Layer 3 of a small transformer language model trained on English Wikipedia (12 layers, counted from 0, width 128).
A neuron's activation on a vector x is SiLU(gate . x) times (in . x), where the dot is the dot product.

Input weights of the MLP neurons that the questions are about. A number n stands for n times 0.0015.
n16 gate: 49 105 -118 -105 163 152 -39 141 135 221 -158 196 15 -123 -201 104 -70 45 313 108 -200 122 130 -53 -189 19 166 -135 41 0 -45 148 -19 65 143 57 -21 99 4 212 8 66 -70 -240 11 -7 -215 -112 -22 -97 -30 -15 -211 45 -95 133 200 -62 63 53 40 -15 41 -265 -15 76 -86 367 -120 -74 63 122 50 -48 4 0 161 199 -45 -120 -15 60 72 -38 -192 -85 95 205 129 125 -128 -38 -125 -85 -78 151 -8 -11 -103 192 175 -77 22 42 -132 15 132 -157 -67 -339 -51 -162 128 -7 -170 15 178 -101 291 15 81 112 -23 -34 34 187 -67 38
n252 gate: 82 97 -167 -22 7 -182 -243 -55 90 -4 4 94 201 26 159 165 18 -38 -35 104 44 201 234 -94 -8 37 -241 -45 -165 -134 45 188 109 4 41 136 191 -273 30 -101 -108 183 154 244 -60 -67 -31 -156 148 -41 -11 -11 117 -87 -68 114 137 -105 4 -11 146 -4 -86 -89 -74 128 -108 -313 11 26 -26 263 146 125 -356 157 291 -147 -59 4 -52 -34 -83 133 118 -59 231 228 0 76 67 -218 -27 235 70 38 -127 27 61 8 -66 -4 300 31 -41 38 26 -156 134 -87 -25 -49 175 26 -33 63 -110 -64 101 -88 -36 -82 15 -75 60 -53 -85 -154
n294 gate: -98 231 310 -281 -143 -8 117 -85 -31 44 12 -78 72 70 -75 -28 27 -114 210 -12 68 8 -128 -28 44 -82 189 86 -192 164 -4 46 -153 -12 39 4 -100 -12 -36 -26 250 265 23 -12 87 -182 86 -8 27 -58 -481 -4 0 122 170 208 53 -97 -43 -194 -386 -62 226 -35 167 -71 -35 111 -8 31 39 159 109 77 16 -47 -16 123 78 -47 -43 212 53 -56 4 -54 40 -91 241 -119 -67 -99 119 -101 66 -56 157 96 -192 -33 65 89 47 -8 -232 -35 47 293 140 80 -91 200 73 236 -97 -59 -16 -71 -146 164 -227 -43 -270 12 83 -131 -124 -114
n299 gate: -89 107 131 213 -51 269 -122 58 63 34 -52 -116 60 29 -220 64 -69 -37 -125 -53 50 -15 -37 -104 23 22 -52 85 7 66 88 131 44 140 -133 71 -65 -30 -22 64 251 -69 119 -140 -163 149 -192 -172 271 -121 -29 63 177 11 -108 0 23 15 -128 -78 -133 44 147 -209 212 108 -198 -134 70 -33 -190 113 -209 142 132 -52 -33 51 4 -218 -37 30 -32 86 -15 87 93 37 22 -22 67 45 -37 -198 -87 178 269 195 79 -142 130 294 51 -106 -67 -96 193 -48 316 -90 -132 211 -129 55 -109 -29 11 -288 27 56 63 4 -197 -88 -86 -75 121 -126
n307 gate: 157 65 -4 233 -120 -25 126 90 111 -163 38 11 -198 -104 -78 161 61 -84 29 -183 -44 184 -7 4 -169 115 -60 -49 66 125 214 -93 -150 -86 -238 -158 0 -177 -209 171 32 -84 -58 185 182 24 -87 73 28 -90 90 25 -76 -74 -74 -14 -113 -94 170 -32 -92 -41 38 -56 -21 130 -166 -74 126 -59 -156 -35 172 -24 -17 125 -3 -154 -55 10 28 91 -90 -92 178 48 -117 -124 -260 -11 -157 60 78 137 213 -11 61 -160 -89 -69 40 -10 114 -132 -206 172 7 -56 -66 -60 -148 -7 27 -268 41 344 35 -35 72 71 153 -125 29 160 109 46 31 14
n319 gate: 101 187 201 -90 11 103 -7 -71 76 -117 32 45 -176 -137 69 370 127 -18 115 -19 -168 -66 11 135 156 -184 15 -54 210 25 -14 -93 -29 -41 156 -113 -100 33 319 0 93 -218 53 43 -170 71 113 -47 -72 -18 -115 -80 34 -7 7 139 45 -30 11 120 67 68 -4 -43 57 153 -65 211 217 7 18 -110 -48 -103 -100 -7 -166 -32 93 -214 -51 -185 183 -37 64 131 -29 -113 -29 -280 -11 -152 164 -354 -57 108 -33 132 -122 4 -15 -89 79 -148 -159 65 160 57 -68 -4 24 181 -32 -150 -260 50 153 51 -138 103 -74 -50 -163 195 -62 -88 -14 -120
n16 in: -109 -144 114 -109 -77 -180 -25 -37 -126 -3 130 132 24 31 -7 35 87 130 70 249 50 76 41 237 221 -167 -127 -38 106 68 7 54 170 133 219 -34 -102 -110 -35 49 -28 60 -13 20 -120 -145 177 -71 -183 145 -184 -96 71 69 24 -191 242 113 91 131 149 10 92 108 186 -182 44 117 106 44 -84 73 -168 -94 -34 -41 146 157 -78 209 -58 20 -193 121 80 84 -121 -59 -165 58 17 171 -48 116 -7 -4 -14 24 -14 -149 -166 60 -145 3 -55 72 -10 -54 166 80 -33 -161 86 -30 -44 -126 38 -130 -28 69 91 -166 -214 -225 -124 104 -91 -27
n252 in: -38 14 25 -104 -215 -11 57 -263 14 -214 3 -25 32 17 28 -21 -81 49 14 32 27 -102 203 -31 114 55 -14 -104 -38 55 175 212 187 110 -69 -122 73 -60 -53 -3 -14 317 -31 187 -104 -144 -86 48 -82 -148 79 122 119 73 91 54 -22 -22 162 -234 165 -174 -48 62 -96 101 -124 119 -24 7 -106 99 32 143 -144 -76 100 -34 -34 -246 7 56 -143 144 -44 164 39 60 28 335 -14 10 74 7 -245 263 -132 -88 11 -148 129 -252 -14 -60 139 -205 24 28 255 -74 -43 35 91 -150 0 -93 -42 -10 -7 -127 11 90 85 41 -133 -42 45 24
n294 in: -203 65 -44 83 194 111 -82 -148 60 -71 -3 94 -115 60 -125 -126 68 -74 199 -205 217 -148 23 124 178 83 -54 147 -70 -27 -119 -115 -266 195 53 -50 -92 98 -54 13 -285 -76 -111 210 50 99 -55 -30 86 13 133 30 -111 -37 -3 16 156 76 40 57 -117 -7 -86 -169 -46 -44 -63 50 204 138 86 -51 -164 56 -43 -256 -70 147 20 -83 93 13 73 44 26 -95 84 -44 -20 13 87 -147 7 -69 62 3 -38 14 119 -45 -55 -29 7 -119 -174 -50 -67 43 53 0 141 17 214 85 131 46 -87 -147 -107 193 197 179 72 279 -7 24 -86 97
n299 in: -31 -77 -134 -122 84 -158 7 -84 47 -7 -24 -185 17 -27 -45 49 63 -225 -70 202 -109 17 -185 -79 59 -231 27 24 -217 -88 262 -13 7 202 241 10 -150 7 -17 91 -171 233 40 -24 -99 -57 -28 155 -37 -17 -220 62 -18 246 140 3 174 56 -142 10 -215 104 -30 94 -134 -103 -57 82 238 -34 47 79 133 3 17 41 105 106 44 -71 -88 241 42 -34 160 -50 72 27 116 89 78 82 -17 -147 47 -112 -164 -97 48 74 144 -193 -118 10 -218 150 -48 111 -74 -17 13 10 -56 -27 -13 125 -41 -163 -67 -72 -29 210 -140 34 45 120 87 119
n307 in: 29 -96 4 -125 -11 101 125 -14 29 -22 -111 45 -36 -135 76 194 -14 -50 155 48 -24 -167 -262 -29 -48 -39 136 -61 107 46 18 -67 -154 33 -65 -108 67 29 -134 137 -228 86 -102 39 312 134 26 117 -81 28 178 112 130 -140 61 119 -179 -111 -85 202 -59 14 21 4 85 47 128 -162 107 -113 11 116 -15 -127 -202 146 164 -157 81 -183 -129 -11 -17 76 218 127 58 54 36 119 -193 -43 -127 133 158 371 -48 -55 -47 -108 297 -63 -21 -99 -104 -22 245 11 -235 -73 -28 -25 -17 49 -25 64 -105 -36 270 73 12 -146 -81 -207 61 127 96 -14
n319 in: -75 -24 -82 16 -128 -43 13 3 117 83 26 -10 83 -58 194 37 -185 79 87 107 -107 125 -23 -220 30 72 154 -114 101 -195 -42 -22 296 -23 160 -20 184 79 99 -150 -30 58 121 3 65 100 71 -123 132 -171 257 53 -176 -134 33 -173 -190 30 168 151 -57 112 -29 117 -77 -141 16 -95 23 -3 -171 70 134 13 81 -7 6 80 -90 209 75 -134 16 -155 -138 -10 214 -16 -33 23 -33 92 -86 124 -16 104 154 -7 -100 -105 166 -19 -32 83 26 118 108 -42 -191 -20 72 -62 70 -138 -77 26 141 16 24 -89 -73 -149 144 -169 82 96 -152 29

Each question shows a token from some text and the vector x that enters the MLP there. A number n stands for n times 0.0032.

"ense": -69 -73 51 1 -19 115 -23 -155 66 -130 -29 -80 13 8 277 15 137 73 -21 -14 56 -126 74 16 7 115 -15 52 87 -118 9 93 30 130 -51 -137 -141 -16 -11 205 79 -131 47 -114 43 -97 5 -6 96 -84 -58 31 -85 -217 -61 102 12 -6 34 156 97 80 -51 12 -151 57 82 -43 -18 -96 35 -127 -163 -52 67 -159 107 -43 119 75 -80 65 77 -1 -58 -74 -177 -11 -10 21 -13 -94 187 1 -5 -49 78 100 -72 142 226 -112 67 57 -119 166 -79 78 -60 -52 145 -46 56 94 90 25 17 74 147 -111 -288 22 97 9 164 -27 -7 132
The two highest activations, in order: n319, n252

"en": -16 96 81 -77 130 -58 95 -215 215 6 -44 -82 -214 116 110 -166 134 55 -64 5 -58 -193 39 -104 106 134 74 9 -5 70 33 155 187 -42 -43 12 -30 56 -263 472 86 -9 21 154 -53 28 48 113 77 -165 76 -16 177 83 -47 -128 154 -85 -219 -299 71 70 -152 -136 -78 -85 -156 -112 -38 -77 -155 -74 -29 -84 -39 -56 -117 -26 -206 -22 44 -9 9 -2 -118 -336 -58 66 44 35 -41 11 -25 -57 -18 -142 -12 -194 -46 76 68 -144 17 46 43 12 -11 118 79 41 41 -37 -143 -151 -66 48 195 155 164 -129 -30 49 -147 31 107 114 153 40
The most active neuron and its activation: n319, at about 0.1

"|": 129 -53 16 -115 53 -26 36 135 -71 -161 -92 3 31 15 171 -183 -134 -8 -301 27 33 -62 36 153 175 93 127 50 32 45 21 -9 49 -3 -3 19 -83 140 -4 42 -31 -114 -23 84 -8 20 5 -33 -93 -8 -22 -57 -243 41 58 95 93 -126 -118 288 40 -46 91 64 -349 18 226 -122 -119 32 149 -88 -34 55 -281 93 -125 56 204 -48 136 -62 -76 -122 108 -12 -121 62 63 -69 0 150 -53 -18 74 -84 -57 97 138 -43 59 -105 28 -142 -66 5 -131 4 56 -32 -12 -103 163 -10 -173 29 54 -48 263 0 -203 -51 -31 5 -49 -25 51 -99
The neuron with the highest activation: n294

"F": 11 -161 89 8 13 -1 74 -91 133 -44 -32 -27 -19 -124 228 -9 -18 98 -65 83 -119 56 -26 -344 -8 -17 -135 9 -92 10 67 48 -32 -201 6 -23 -211 10 -28 238 195 -12 54 18 102 112 120 37 127 44 -103 -17 56 -105 -68 -17 30 197 168 172 64 -41 68 0 -231 0 45 14 -54 -37 18 -237 21 34 -102 38 -11 44 80 -19 29 -80 14 -5 -12 -8 -105 -114 136 -27 -33 -30 -204 118 188 -33 -66 -184 -55 28 50 -123 -56 -88 202 -132 -106 -27 216 -114 85 -100 49 -90 184 -74 4 170 -80 -67 -131 -67 1 38 223 27 96 -40
The two highest activations, in order: n294, n16

" No": -68 14 59 23 -58 41 -29 27 129 149 -55 -103 -188 -176 191 -264 34 124 -161 -8 220 -89 28 57 91 -72 114 33 -30 -154 111 93 198 -271 103 -126 -193 85 62 58 53 -158 -41 98 -47 -93 144 -39 89 11 104 -105 -13 -234 -67 -78 -79 57 -79 351 2 129 -54 -40 -25 -20 106 75 -134 85 -154 -2 -78 80 -148 -44 -18 -98 16 -2 61 -62 76 -19 3 -31 -163 -60 67 -3 12 21 -33 96 34 94 12 -159 105 89 189 -146 217 -37 -61 -11 -102 49 -94 -75 -83 -217 137 -36 29 -141 1 -128 61 -9 -97 -191 4 -140 -28 -127 -47 -123
The three highest activations, in order: n299, n319, n294

"es": 8 112 37 84 -91 -104 27 -146 61 -47 50 44 -21 22 62 -148 -16 17 -136 -33 -46 -2 -131 -15 107 22 -71 -115 -37 -80 52 -25 41 42 -29 -140 -163 146 -56 239 -46 -54 46 -57 50 -62 78 69 22 18 147 -97 53 -79 -108 35 35 -24 -109 85 129 -62 32 40 141 109 -72 39 173 -94 -55 -22 32 -20 -18 -53 -91 44 -86 -34 -23 -31 152 222 -321 -318 -85 8 -3 -136 -14 -103 -114 -26 -147 -53 168 127 -56 -9 -5 -44 -41 25 -27 119 -19 -60 -44 71 233 -140 108 118 -33 -142 42 -61 94 -221 -256 89 170 -29 75 140 151 -56
The most active neuron and its activation: n307, at about 0.097

"I": -112 82 99 -10 134 -106 81 -30 27 -139 -80 -199 112 -54 -20 48 -1 -43 -134 91 -67 -31 39 -136 -50 35 -152 -33 -11 140 -22 238 26 118 -4 -112 -178 -79 139 215 68 -42 -48 9 -92 47 -7 17 40 -134 -108 -15 259 -117 -66 -27 -10 156 194 66 50 -147 55 85 -136 -135 38 -16 150 92 -234 -163 -20 -98 85 -110 197 -57 22 -60 -1 169 72 -28 -44 -148 -216 -56 -97 -33 -140 68 69 204 -83 11 123 111 -113 69 170 -84 -33 -102 -13 -11 -260 -15 69 29 46 -6 -190 -197 30 -80 109 -90 133 -48 -142 80 -57 8 155 119 48 -47
The two highest activations, in order: n299, n294

" f": -47 -72 -3 -20 43 -28 110 -150 44 -79 -70 -13 -135 -98 259 -129 -10 116 -104 123 118 55 108 -112 195 -55 -174 -66 -150 -56 40 -18 75 85 39 24 -122 7 -201 274 40 -22 138 -44 -81 88 29 86 57 120 18 -177 -54 -163 56 73 -3 221 127 50 95 -119 2 26 -348 -17 88 -123 45 -88 -111 -244 80 53 270 99 21 12 2 52 -74 -52 -21 -24 17 -16 -100 -21 56 -127 -15 -84 -119 108 86 20 -36 -179 -101 -45 25 -47 -62 -24 56 -64 -103 -95 173 -122 -1 -94 -86 89 133 -55 4 94 23 -20 -161 -69 -8 30 141 -20 99 25
The neuron with the highest activation: n294

"ity": -52 -8 18 84 35 -38 153 -63 9 11 -67 -48 31 27 173 -97 4 -98 -99 -120 -77 -171 168 -124 101 -67 -173 -53 81 38 51 -156 -23 177 89 -225 -39 7 -25 64 -73 -157 52 -63 113 -4 77 -10 -46 -96 42 17 -48 -130 -30 -10 39 88 131 81 159 -116 -211 -84 -56 -118 -4 -25 8 -65 82 -27 -107 21 245 -64 42 43 105 -45 94 112 -17 78 44 -143 -123 -130 -222 -97 54 -101 20 146 -157 46 0 -142 -34 80 33 93 100 -9 162 1 6 -104 34 -93 -73 27 242 -90 -230 -300 82 -9 74 -15 -256 -101 -41 49 294 19 50 95
The most active neuron and its activation: n299, at about 0.18

" born": -44 86 -182 7 -79 139 143 -126 -45 8 -83 -105 -135 68 183 -230 -12 -72 -102 48 18 -8 -41 -37 60 -212 -87 68 -50 6 -6 -157 -22 57 31 122 -126 -188 -95 171 -3 -196 76 166 135 -46 204 42 48 -149 152 107 -14 -141 47 21 -9 -5 -68 229 11 231 -109 -18 -106 -218 152 -95 1 228 -68 -52 -2 -62 159 38 -26 127 76 -38 -21 8 153 -142 88 -36 -31 167 -14 -201 166 -49 28 144 -16 -5 28 153 -41 -79 124 173 82 -56 -29 148 61 -36 111 -12 131 -112 -72 55 76 75 12 -152 -181 -171 -145 80 45 -16 22 -69 -73 126
The most active neuron and its activation: n252, at about 0.15

"ri": 55 180 81 -72 115 65 -78 -197 230 48 -46 -57 3 -197 171 -64 57 -86 -144 -84 -264 -85 68 57 104 -167 32 -2 95 49 -46 58 293 33 -85 7 -88 -3 85 126 125 -110 -43 -124 -25 -31 163 101 -58 -139 23 66 12 150 319 -32 235 -84 231 60 -11 258 63 -5 -17 95 96 -77 97 56 -6 -86 -66 39 16 128 -20 -56 -33 -68 24 34 19 -33 -129 68 -87 126 -126 -46 -166 -14 -28 -4 -85 -21 97 76 -74 188 10 -138 -38 -24 11 -19 -104 37 -33 93 14 -224 51 68 -131 -18 216 -97 119 -21 -180 -118 149 -138 49 -147 -62 19
The two highest activations, in order: n319, n16

" D": 7 66 69 -20 82 -101 -33 -31 133 -89 -154 -63 41 36 201 -119 -10 137 -210 -76 4 -95 -46 -51 86 -86 -100 44 -179 22 67 -32 15 -41 53 12 -264 -78 -3 197 -56 -70 -9 -114 44 111 4 -46 88 111 -49 22 -38 -137 -102 -49 21 192 102 125 88 -63 -57 -4 -118 20 -89 -45 90 171 -203 -43 16 17 11 -5 -1 -107 106 54 -36 -43 -69 -50 65 62 -252 46 -9 -60 -111 -228 -67 -43 95 -41 -65 -126 -118 -21 158 20 -1 -47 67 -122 -150 50 -1 -55 -1 -40 -83 3 -32 -76 151 -73 40 -59 -115 -45 0 12 -81 16 23 -198
The neuron with the highest activation: n294

" p": -58 50 131 -17 -2 9 -19 -113 142 -21 -9 -213 4 -81 89 -66 24 17 -122 25 204 10 -113 17 124 -97 -79 54 -254 -1 -5 -67 -42 -4 0 101 -168 23 -123 228 107 20 71 -208 -51 66 117 76 32 67 0 -119 -94 -328 86 17 22 17 -34 57 1 -93 -78 153 -99 -114 182 -169 171 -4 -149 -31 92 -81 46 106 -16 -43 -10 9 55 45 -166 -123 -55 71 -64 -12 11 -20 -55 -132 77 113 -10 -39 22 -187 3 5 162 -45 -91 23 127 -51 -176 -26 0 -225 26 -40 120 78 90 -85 79 -76 -12 38 -236 -50 8 -27 43 -151 -38 -146
The neuron with the highest activation: n252

" b": -27 -15 -112 92 -39 -33 45 -137 -52 42 -131 -120 -34 -81 20 -234 -123 144 81 77 220 19 -35 -16 18 -44 65 -22 -232 -158 -14 -145 124 9 183 61 -219 -6 -173 258 178 -21 37 -159 4 128 77 17 81 54 -44 -34 -14 -224 77 138 25 122 39 137 29 66 -32 54 -126 -180 158 -127 -37 49 -88 -21 44 -88 120 -22 -37 -56 96 -20 73 -31 -12 2 -185 56 -98 43 -104 -141 41 -9 -21 120 48 92 -113 -25 -110 112 1 -110 -86 -27 49 -2 -19 -72 123 -166 85 -300 -146 159 27 -19 -58 43 6 -76 -158 22 -78 84 77 -7 26 -55
The neuron with the highest activation: n252

" to": -17 65 -42 -98 133 2 87 -34 -23 138 -18 -150 22 -33 30 -57 23 -90 -176 155 125 -6 74 18 23 -25 -102 56 -57 58 -208 32 -63 -13 52 -132 -42 15 -77 100 77 -102 -167 5 -11 -73 -2 16 122 -108 158 11 169 -294 5 -73 -90 -87 100 53 4 -92 26 -39 -233 -103 -133 -1 124 13 -89 52 95 53 42 81 -74 6 103 43 -96 7 -67 60 107 35 -140 70 -95 -18 -163 38 34 6 44 17 3 6 66 33 -77 149 57 97 2 -116 71 22 19 -54 157 -191 -18 -105 -153 12 113 -22 13 -39 -260 -223 190 -31 18 -188 154 -240
The three highest activations, in order: n294, n307, n16

" ": 50 11 -25 -105 155 47 92 -97 87 82 -112 -95 -97 -72 192 -176 92 85 -114 7 20 -82 -92 -42 99 126 -22 55 -118 2 50 -12 -43 48 64 13 -184 -16 -29 87 53 -97 93 89 -55 25 69 62 265 -8 36 14 -73 -75 3 154 48 88 -38 70 -66 -55 101 20 -191 -2 35 -181 123 131 -27 -191 47 -65 -176 -158 -126 -9 113 -4 -39 12 -239 -15 -46 -42 -104 -171 -25 9 14 -56 -41 136 -202 36 -40 -111 -55 76 136 100 -26 -9 45 -35 -59 -392 20 -84 -15 -126 65 -3 9 1 21 -163 56 -111 -115 -105 17 -24 -4 36 72 -30
The neuron with the highest activation: n16

" with": 52 -8 86 41 144 51 239 23 40 44 15 -222 -60 -106 61 29 111 101 -263 41 51 -7 93 99 113 -21 -65 34 42 27 -62 66 -47 -39 -109 -34 -58 -47 -79 119 57 2 -145 68 21 -32 138 -68 20 71 92 -111 65 -84 -85 107 123 28 124 246 16 -105 -2 -50 -234 -42 -63 -6 -6 58 10 4 103 -6 -32 4 -43 -9 -8 44 -54 33 20 32 -84 -167 -62 -75 -14 -11 2 152 -38 51 3 -106 -76 -168 101 94 -53 11 -84 37 -83 42 204 10 11 44 119 -151 9 123 -46 89 -81 -5 82 -18 -353 2 175 9 181 -191 15 -221
The most active neuron and its activation: n299, at about 0.081